Layer 2 of a small transformer language model trained on English Wikipedia (10 layers, counted from 0, width 128). Numbers have three digits each and are written without spaces.
A neuron's activation on a vector x is ReLU(gate . x) times (in . x), where the dot is the dot product.

Input weights of the MLP neurons that the questions are about. A number n stands for (n - 500) times 0.0005.
n8 gate: 602467240554767485443496426425622396467589576496319433588341689611650522587471353273540326519470334690360607453821592581558525322612265641572616574607500362636449496659515408446408707612536354415536363450558276418375474452393479610360500302328445597481355529608623425493391449446594518535379514331580683482597397406813660597751486486606306511376463566511533630482580676611629285722504
n24 gate: 590644533378321429666443683647236467519580578580433473428548584537589392597549235251477305645484593360641393605610358380701504365652470541437553450489538602511591549545326412489679679389686410240429574529384355404360570523566629406541478578537530385225504771400534592556594380559130671486599416678560334660732704679784632546543679500629467228413477587478421455478586585467546416623459
n48 gate: 496624356431486542486525561538313403714527403493351325539466633483627337444504486203542381568540427624483654510692463429368406654618571364542448564575296463666591394392620613403500703431548554393549441442612594548404659486603321560452674569317468344413747465514559493514514581317347514308517452358595542587682444385428428299295381404532414368134482388340387538361817362428468365478538
n95 gate: 431822421572565350443469571274397549593597462574660246659264440250406333634388628433659680555616420564534429469519560466267508638785562362687477277395488623632334423817481402374347588234527441434504515647365344538669421605235564485553485268443527614460787496390427639458444585451366354667451429348523531508458438645429304410396463825457534515376581492389535596546500504648383512581270
n112 gate: 523513552568582787409467793749464435387561618660388618567661658562588258418467367571420668621524566682484633516601310429438441381461437516533454426658618719510563630635597377553461592330438592614493480280517631497726565477392675420376571346405413277561401389562437630351478440575431535379487471444305377454653460418591523490562419520537520516490560626628513543608602454591316476556576
n129 gate: 614377564620456601500431346369568335418361641512229715817528603448604661318492631330397715355741710380364496508672631449625735581299352383399687363134371623602484422666393520460417277697480508657407548600683653452353332504304424402352373524604863290722646460247476596671429402528536540563540389592728590605512586387259389571555560516562283464598341467605414516464549500504319595286439
n164 gate: 602443455296301458597408743589521271532308573589332350585568521500566368591525546414592746525533280714566720451376606551647574623486404850566591479332439219394539397591532531661373671423726658464325556414627510638507362386388407518639548524382493517442503590413475510549452588524444637683551259483489468444424652332525589507478620410511476612472443465500496385538731472694439479270395
n168 gate: 642500450393705504403573436543453837522504460461565677320496504464429701496282511752357457500409496314360472619329549627558626442453588500558816544365563447390770416363405567489454508342597396448439568667631543486489545496548436536439404471579515651642662629353533287729546529514316408542496308668344171572496569178441472507515702261368350475489299402616434514417428374693460433492500
n169 gate: 432320532519577552529724500589385506480576497626381579385475586599414612432831467473618380639348629570484376578424547607429729532391507532674468427601437491595598669526507386658390671478497547358497593405455420595427640660642506520669310519462418535550619410510581510293465451685581298484484620481636356797430503400563462689646506506533442535360474620539529700664481628561543556729387
n211 gate: 571485431379813359518433543467353581701518522453467523271366507504613415596571406603380318515562555467599478478471641536441615533688639574625474409558656319717564504422875322430551458563621511610307408194504485398656699646695478291445384563397417518488445441632452343478612612188452670410906482449325246485507620385568365405601652518474617559391422646511474511415211471511470458457463
n234 gate: 518332662609621655489489572266423384633662171621379594470471432475507507441548671508429448481389708275580518456587751350474283349547611478665319556363413421489671463496612687438532515686555387365434551587592438355421470359605391630453406683464695610462192587551467449202482504384394350607263637362563570441692533485417446557361554438675638423589596444577648617259335682427511414597658
n242 gate: 627526431382374612850526631584829415526529552514693774447453412603441600351268455645549772549687667460386259396229627529522548601470602388763522629427637445477571508556383507615380562371297428462545434412324674555350673489431636541301511485275606752488582555640641496455388425522437656309413591659556455593482662433561496714504544441466349396624703478608583559507441578592292382606459
n251 gate: 554589482543575428351484610377460553538564522476688631672595522634503450550491633516478359763611385621472546396275512372562534569503395585444497343334403187399592696512351620709436438512506334522556403432491366460423617427472352664388549575708423603390638413441349423412604519395325500497454512702582440428438567541484571429401558503481426385582620288528525375447381615441388471480691
n271 gate: 432640573518623507454532562757451528500507451765429612583548396619538669532400335438798514561559620591514587599451493514458482465423654493387475464538624600471571343451676302373656548574409442656603546402543447664267493557446706432518316327311525740456641521335496197567569518234546362610462663317457479546517489465624535671422621643335511433336414657606529514334603672367856536444418
n293 gate: 464543516487422448672510564352393568381830591719370243649414564471577422487293437500318510497421555393539516310268404401366542539503321444555625390462631545619711635360503487412382582672276469477664477561513523529288439490579445579497561536429513500459552302481392403470646602503592433586628661523530444471706520693292523520380651549394542370563401375591583399533549633565540363614638
n297 gate: 588422606352385374645588480510420414475517673653570571649439503448586306605514228618422573536642444583469483490448715615556556671368496549413440568531625408521704447629348415378493565628535510404479320665556396710493428641634373500414565594531482444388378490254259517364361468479197765537749483555567275486417500305479363622511548555687386507454553595605225660392402493662592372360479
n8 in: 457610413462223550592496609674465519644451285523554322441432614446489646407562590555496438453371658592133481581732489643327404372577664631396597401720437402543484512612398648646334825715469222733118412439457427580314528645458447512569583654615201569512531684481427363701399260580666515511405618477550442554485656353512546524605485553629630454243531695458488400427292481630406413671457
n24 in: 312538517265534595608610384333547412719503656421351500579490500399560422381490617326452606406344642611389630241624497394544293408568558493378435590587472404572452668442624363537600617706659565351446632490394232580517489410504718606426423510520490507539588541439534744602398637436558407365563543362644455323369524690402550545347553645490601276469476431459225306398578348574462458558381
n48 in: 500526440456627411358487354409472462603478437658567507445584638513406316433407500461452625389357620594424506596528444578417487778399561561570471412534454600426577648306300494481494417411484650682666392500414490547337540513601472500487559414497688329487554661462427390353556465677465484540300287342532548414560410382343516363413394566568459310542568423510658704659284497737542617753411
n95 in: 461611437354663407421578607566526373503644490522708516487365450478301500548548344441425387510617439510430636452832425631567420529561614510561600484324339406672575442663516629551578350446325488398417388317316532655667659422426582416379519599624507510503494605631413291397453597618455625618547478545464416478487422471474544474594685529289395580318438710346704446385401551557533392480635
n112 in: 617466536564647478667543295497439491819557396449488601466449464326530622651432653389456469450362671588451391485597494533433518441543363454623475465458699479428357534745453482475509446518469512390651573442519295452527443435537327376339428277640444347462214448512284418410539695631478425387479409411361388614503425435655470532581608360463454408397484637475472531466654402460538541454478
n129 in: 638624533713662463445627710398507371463449445522408428673435565529686751578478339481688437371450518621511391541270424406386500474703346415382437492427374558485350500674372536482667369430570657451352614715675304529638680609500664231463685268401424489565581471504723485411363571276552392342576478640675755670767564552561332450543515614519511566597597672389631444589622511298361462700674
n164 in: 662587591517568283354580604632285469721389497320510521430389503398507381541459729268385497728626421347415493541328658440558486503445437431373435511517694500427486514421517577497436436340405384507455343699386555449605514507624290323466517350527717408617726520561356561514497600456431764310392564422479618538439608493493392599457550229201361387635528732531365606483562486367566398406473
n168 in: 536493380652621608493468580437468624450682528528582537511577437525542692199299348592645285547459447532741423536475311545521411568671250529607493485332471636583540507414449335685531571397340466442393607507288614349574563482720489330571511927624540511711532401482400412600444471546786465555651493599489460561546373575669423562249507440337535525413457507611814457617457372638733431576471
n169 in: 486349357472497632497656424500386526612576489517494477297416528469404500403684596612596457453527563565367483517348564617409697362363399543597529383522432615506483641597338469583411473506486464488514455511500392314427689662626568549650447534531520580447611551551414601664531489568572294400472553440586488700585390431471579544638486585419466460367373636531751574617537446571535541730431
n211 in: 348726521340414554379449581518389472677511775622475405442409348710638571511525315448551493335620346514489532320376563594539823446582445629593702452644415560250373420428620556618574440646800393317471297313439300373549563613244546312624546407468635500463539539443572443594591612511425468455398553518547322536613544468563426485764409695456312468464417721543761511489529543500394316310471
n234 in: 590668551650637407623670426473661326597591459574527521322702541572646654510673385578350424620496565446561588535446628480692538217507458628452323461483475389618430462328371500328392432411497424377372541402753572548415589605572354538313378366278539671468493568698545609535664434483545550610497632486639723614395685369334595408388530490528722253517497524455479411449614610456605683526735
n242 in: 535384699379618561972492590492530659669687561455721375481526616511639428500703662496357573469568447541254432500391504578508660481462523531458726812470586605542438396523446646378228289663576577301523375515485424274568737519311492431500463698288554732579569781583424485511674653496508418319429519720558411347519736424720658586488313387500602572477454562340473477367641477568345418464557
n251 in: 414419632627506482561426653443470546213425622378561594435614401515527363540583565604547380547484543503358482405578410542500668571403345564317537491278497488574664454515602344598494500454500418522555342328565594569440598568211491503388368622585459527658454673573644416623435660455451667470383398354442358518422717482283497390490575618466497466500503503341410433716497676403550409439463
n271 in: 585472479198601423528549500514361413691596395534430565660411424677452563454430692298696746636331720538406452609479339257297560461601738363678525493675406455465511553465664565430500336524490557464556395617542573766603409493527614489507486486424629591620556559347314434507510560434567527704514538354331436388545589514576503608758359531521337465620415698717493461654349427573735529400282
n293 in: 436441545560560543554532449565414566497449428590549583653523421620526535462663547550641538444303546546491614651377469624457399660540626682581761482375619381260515374569579582523633395604330383444650491563529555517585458541567406602446534500560544448599309638440509560497458433523569647500523651460494515408603251509741418562521610506474451658401433448361325552451705601463447485460454
n297 in: 427526479586518558720771621307482453243447446369406455670383629644403279343511703459356431574569558691576539551608635397696336460399732504431668623311590532463702460515507554464450413478540454411318334640595612331396402493704471665450518366518366507519402554424438482591681544579464436553564597608320677187310747744451385627404389518592529446349346309493390300293376395507500399558496

Each question shows a token from some text and the vector x that enters the MLP there. A number n stands for (n - 500) times 0.0089.

" \"": 439590550392471621495585332498329476512468529429502566434446465524420438543407671541497457553438585641506475458492349433588407296621475496381398428530440566573404611605471459478669482584430580422490462460446543353553528464493621451472568528626349494361485647597479485406414496593335461481427672496403628504462534435421513415657487353599555512510433543521375427706315482435615494470630
The neuron with the highest activation: n24

"ol": 605573498594488535475641367327284437438353479475444390497624465499419462479581650563369441366340502368423441505412563500542461534459514489541345505467509579545324446438445533517336497466581493516493510592316444501508506597612646397473318610493504470325441547568489727399520570429422402385549561432488548285434458521401509476531480456545522420546596619582541537455519657555577521507452
The two highest activations, in order: n234, n169

"al": 487627653323456524533447448487486477291439468318587405490534652475560465376490446580453479468443558476628511635646468642375309340587318439502457389381473496441486429551361690462393509421542620477678517472495641554629567457510479628441475609632509600419316524566587608503423534551550577456579434422495543505505457508410606581632442602394485482547374621422614649583539501504602522443451
The neuron with the highest activation: n112

"orth": 577589675406473564343448437484480495408475556536439500553421479400414553454632426541434511532447335421423486397602596594440508696612452662388515478497556449434433259426554627520638511440395602599507464469508357435453466478605584354384497502442501460349492493730621629550589414373608613545461652528400366517358398555383508477587594557265505502557617379550611351463412369478564484376616
Which neuron fires most, and how strongly? n211, at about 0.44

" the": 492582527375521533532522424608452577395405632484570544539408470496484469410469611636487656565433508486400483569301408342638516465467458549414521450437269622548400372459508486531622537546580615376489375546478501380487512477534537562507430481481470427477323578475423306472501584604617696402438579510397540477344430451364477351596543484454552590499432579492545496629408541378439345547513
The neuron with the highest activation: n242

"or": 566523371447299540546684441473570506415407452489477492608424417441530361490517536678497533451330264403493465593613408403519616296534642553544577390632379433489370551402415558448553519547432462393682572473451267492496520461587494451472450439632605474443484439668325544404482494545581586324408502384479508574527548577506661496480440474467429468504456458518477567527476558527384620446621
The two highest activations, in order: n24, n8

"ot": 395466633564502487610452447496445452486509503711559405482380465428469425474422410430343522407364338755379354610461489488321477571428368497515522393499415516633493398547429537555711485540409647431363474547592425548529482404498519472561446351650413502377491525539423550534510457475415361536388575485480325578299457597375558494499467514328547530597578508607548745558461483393336500436448
The neuron with the highest activation: n95

"in": 506661552529534590614599593519553561551404563460461407594494581502559511522445554447507493503426510482511688607627352407373398640509632397380541496413621482514526355456528584462549640474424579564479437600606470540307565441579412350404467453491418537465499573551026492585413498345448467375519493449398379470398424469549531542480345544453518469461478453441491538641315588479626480442438
Which three neurons fire most, strongest first? n271, n297, n48

" Un": 568534567388395325513496509372482465428534710525517571547450517476454367592454516596461421532408501453453603569466481585541403370526461481398518504583450500520341448514484359561545658553488545516513452524339533369499569445549514575561439549709357449370553695465530412475444536438472504531417626573556374563527566567307574562537470451465583434584538448587427409701513336471636294549518
The neuron with the highest activation: n24

"it": 573437353357575476451565402431580540475397481584539430528415490587675513370534586508503404483332523461561388760338513483528433411480454253519454569684469504472398467350273688575414541506563610535445466501363462440393535395496616501430570546442328388422501520483368371614483496583561568493549534644369434418421524535406637490588253479426454455548616573522502580545520546565515456470506
The two highest activations, in order: n242, n168

" h": 599509543525373423492609452436530537360557485467542530683490456509466519469598523641431423487414474614355575536381434392534590313613477464367593453606476519547301448429592626438648497502496661473500674489513697405582545609521460549507495634470303547458502647438301490459527579531490437504387596575493538439307349473411468408511705429411567528435578496416522471519467479599627427461484
Which three neurons fire most, strongest first? n168, n293, n251

"el": 466382573360446468548489471435404469507542523532581380564469234564522512426461585506370505510410535621285372618659610545529443622478458360514528449484429532549434510518437626578625518585389504526442604482433454475441589425580533402488461473387566387462377581623301570414548528592440326645447516382424500461453494697511511569560479730287566499510541471636357549483487566492421468528340
The neuron with the highest activation: n95

" n": 556539459636455397470621454469451528418386395551548441560451375473495423554554517638372524490424465505418550476414470455545539395491516349426660429567491507513342485464624659638603514562488476499632513500554600394389570408531542521407386517434381572415468637419322452535406575457359564501554603393502483394364418425459430301522603323312620597524494479540480578630448593488508418490519
Which neuron fires most, and how strongly? n251, at about 0.25

" was": 339530519361473389552558379487600557366445554446470471463455724452577453570535541487402491544463571234514327587317470435501539560562498478383512410600391528494479502526513489625646592462671762511598441598322522515355513464503510433588634625386424414453514466555452421428512518687523526424454622488496474327501431508456431404514463647473438539465586518452491547601384508487554394595513
The neuron with the highest activation: n24

"ons": 512475486413512606450482561463556408583510598410473563648518479421505270573460444425302580578394517471583574460438419589590487337570455524544431412365394461474483333377492673433583628503528451489626431454393623486412562492493455511588477659544270589369392554492640471597428401431558615510342432540368573565613504418560410535583501491421537377457603532587502516572533406493594572534494
The two highest activations, in order: n8, n234

"2": 434527406468419647542544447551436598534357562457581481461267507503539368480543522459527518449455503456435401580503405519518382593431450504419651533569475477332339385461582518470525534395587398528414517460516595464424372528578410466434453647481388538358552525580641376517478524486408561400431584486367624298631531523408400584570217397386413486618403423493503435523478498578517547428517
Which neuron fires most, and how strongly? n242, at about 0.049

" g": 583498591557452380442699271512464514484524403628482423516424536499504393461415532721559534577395566451536467470320437401617531469476425495534599390528521379520373458446554646505673468630465501541613497678490668488621579529561500530411460559433401594494456598445332454419502495577462355422539650380374490459430523415447483414520701561489649557436552486427458573543442507519515507476480
Which neuron fires most, and how strongly? n293, at about 0.68

"v": 482626530601344450535593304423409484486376375525565498566458524598632561503484500442397587507418568685493567523592383593653464487396486443575409470498546687580494384442596559502877522496576447565506498549555516477600527512570443509618604603533701480487606559437411555341491644544547474458563567571384608353419390361443630499518346569427600590518569588457403545523584522487456415414493
The neuron with the highest activation: n48

"ad": 486628411395468589345627344505442475410420527416395539512504575619436550481458667589604496541437596291541418677473487640552411446450593467484570442534522407563514495590532437492475558492629487599777386573619641525439550312514443566530233603530572461438598388612505531490569595476565620493428575469453568490410501499581514588570318555486431566459469531591523442514554712410559424275510
Which neuron fires most, and how strongly? n271, at about 0.84

"ir": 435543440277566492497537428483538580491582432493640471472562549577539385497604558589494585481399571390502448611491355583411283454645488567516423463467381427581396528482426575519397607439515481481532632417480576571578493359530468351489517601526464548463588464640352432530426546675565609425581433458476448709384537519376599667592606597372499510634626531402551571513529326635558555367404
The neuron with the highest activation: n95

"g": 572516498511502499427666337562593416471433314355476466404451578517501527461467532513459485537399573354362442442643447486553486493569458533577683574512453430502382310541485536595630528495391540588371418709636619625667594478581431456488490525454393611511384513639556586397408574388515465443453474508429464637603403545393535524489417614418486638380562459591388543547465588465593524472463
Which neuron fires most, and how strongly? n8, at about 0.25

",": 480552584488520557337667339482575518461310482406542535525425534488552473506492547577387415652583525451477542598409378418496423596523411520339630518584445531621388527475484571425665590544427628358525554382535556441427568484630514536488399553409360461512424626422469429465503541530539542466344542540447450398371504462424412387518449574392412474568421489478452516713388477570523449573515
Which neuron fires most, and how strongly? n251, at about 0.11

"p": 554486506526565636417604280507599611526376334378505399499534516558435432372548420468427483453419486392492346497356411518599504578469464459507471524511369481504419392442489470307495518504485690541695481581340466433518551611461369752444577517544427535405376498410351555454497572493367616466399644597409509574375480439452593479514290579550399509614294460515539459584476413551429580452515
The neuron with the highest activation: n297

" part": 520626560527445499430598423417442527442411544483602444567584457583459580585605505538367502600364515423349618465417506419544580532368524483487525367598373645506355405470561385569676421553573677600649434502417516475513493456503474487381504389562457530379512511529519452559448643501606551471504606482338461507577405482501566412502636536484612545618436498492487387412421303509601319321607
Which three neurons fire most, strongest first? n211, n271, n251

" s": 579581506534503518399635378426533483522411533522552514625526453590529516532540573716425530441422545496455569451353450374455543476453487366423563423512533472538336441367569760458859557614529492534613586670464583369412438534470542487563431606369397587443376617487271411379509550515396544520501576507484520421444453355392605439595617450504592599591404499458511401570447500489491413486499
The neuron with the highest activation: n293

" D": 602557518449509341533617473603413436409305583533528381603372421595501405538522636686452428409514589402649494586494489544581530556436390493361542400574467566419395380501545547577594499545459482508523578450520526468462504381542524693521434570546435592478538553482425383341414649484543496335566574481375586560381452435352547516674434583440599480448506586548427625655525425493591347447552
Which three neurons fire most, strongest first? n297, n169, n211

"ated": 404552400480437584540497372477386517464400485534479397483305667487572533436501633509468359495434538300670534593481420519559480412571413568575592452470492492454448412510494568499619499561387434517657418403368643587425507450521567605486491577464404381500454398614406613619351465708641594482555460522443591548556412573434583502625329618273438538591585622377566744547542561346429454576513
Which neuron fires most, and how strongly? n293, at about 0.44

"k": 554535400480604499475535475471415524463520452493393425523471608436544426498566719652388588439490621375332572477598461571477404451565506491447626526346513518672414537577462435446582579459477576583528487597540661394442597383588367587585316519395406729458458603469688296419440477531476620492474654529376546515493362435534450546620386462409474552506560581411403481591474522557468572322468
The neuron with the highest activation: n8

"en": 423450481451522519439367584541585498485466544371393563682509492495565501516480597518374517472433456277582633717532459587555456647677364576407508358384407471614421365474229500525664593369505523492425604506638564482457533420577462458480418514436547519407587574445446380580351524595503585374574432615353616534437470349542400573610418366489448521452372552527556465430405527517459494463570
Which three neurons fire most, strongest first? n168, n129, n164

" L": 601563560463482460597530499438525398406382614485523505624495448651474451570530526610422391524436410481442467527352547757525469615606419510432552512551510596487444450519596667522611533472450606463427557464507638495425584388555512561392466603501437475450452569480421378343485546481344451394659549486388522520337390560401392555578463481381655531508374513554421541542331632484639298562481
Which neuron fires most, and how strongly? n297, at about 0.85

"her": 479634468377579519451653582494391401506484536404282499533607605424640346424605633557400448519407513514615544589489471491438541215641452582517415531334400519462481516593396482533479629497498409554621534508369570508426584488460389452507432622495444630456486454695388522496543460484582624544568523479563573407542496578372618489461215620399517457498501422510666411406547426516636643398591
The neuron with the highest activation: n234

" to": 450584462548525537463659376537538541377507580414626454543448596429486358474554517508535634518531480444487487536481506379524423386456425497457513504536414444535422493398525575615584466403427715408687455498450496390463568435518479518598501623416371472300488471420394469592320691496437469328444539521330567316417426417491437297613442591392421567545572352527561453559400567614612345551509
The two highest activations, in order: n48, n251

"ong": 472517486483431666419450384419417424461591452425477551403407397610595429502565652522519602513415530360449605362494485400538473293525641566519497537573543373498321358356570593473598558434480584573617474524503653649515553528688528571468381524409369404346507480583371574484444559468641568577289590465573425630471470473640526604647458582458511472533687393443500434583500570408422502387579
Which neuron fires most, and how strongly? n234, at about 0.44

"y": 390558445456620493469473538557443549356517549424625434489468441449516367504465659502467465440474632414535462527495409578505455390611497482516551531555414431625410334438397566521386627451697617392598573580624637429567588356485474575446400422464402577360618686568525520635357710545617562390472558440514496568457404597504493643628321493409440464559528638387444329491439466540553543474496
The neuron with the highest activation: n95

"ic": 462581395450504502470493624474620534487273475623522523536465554604473510414473662422425596519405589441336460622481432539457441301545308477664497380689642461526401357499455507574564414504619520567565468495504514423357527459559541427440648584466437434421459540574491642573389610561494519336640556493315504642390548413352480416532323572433473413482632558523485400701474357582459588476560
The neuron with the highest activation: n112

"ov": 403543550481422480555588503347463526560529537648487408502310513400477389526500603515336592475412569418404658599513502607623473388446445411365399407224428585517417457492366416547714601537546506505312448414629442375440616354631436390593523507470458534437561582347515398439490527477530472650584505458423553557482534591572525551585459270484528604481500472501446585557511485421418556473437
The neuron with the highest activation: n24

" ==": 407438484387496478471548219454664378521482645443705419522604533594496570518572581556405386479364488316637418571561562394554412414569489529475532475463402625576483596585637589419570448566408624491527414549546479392591422328542382614342335570463353581530486458515648349536498587664538496436413589571541548346497478363525500415538518208497506520474509448484432410645485493627450652543486
The neuron with the highest activation: n234

" serv": 446510406524509535488558409376635396451304581540693428543553601567503519618568376651451402604369521266485481571382535536511462543397589447514563439469427621378365456407464465555615459584635539585551491648416481444442514376521454429577598629542410458385598519434461421510543521675483542540412495437430408511498435372360417453434496545448569692479524429511466444527397526468586412477541
The two highest activations, in order: n168, n251

"overn": 475574654520390452475522400609516491457518524551562415466534519585513416468449549708511350620413368345565553607400528637570457721370450542570558413445457555305295380436385625600482504413546489631581422616487498397652432447607541395465408589458520493432501445448598369450519479523528483443355501427481472542404440446369551349507509522519467568428540330533443483560438300458497597491598
Which neuron fires most, and how strongly? n168, at about 0.25

" un": 528489560520492442464519480522555640392529739513556599519446572490467276520564562574470466529398570493455639581459454505547349291556541550370568497635423365578286616442441401580532621485551554529567508594367553369449554583458491519515518549574307396395535697427358533508487507508378479453433564605408384481555556567282616391418559448415505543566541504525443460714565450494616321508504
The neuron with the highest activation: n24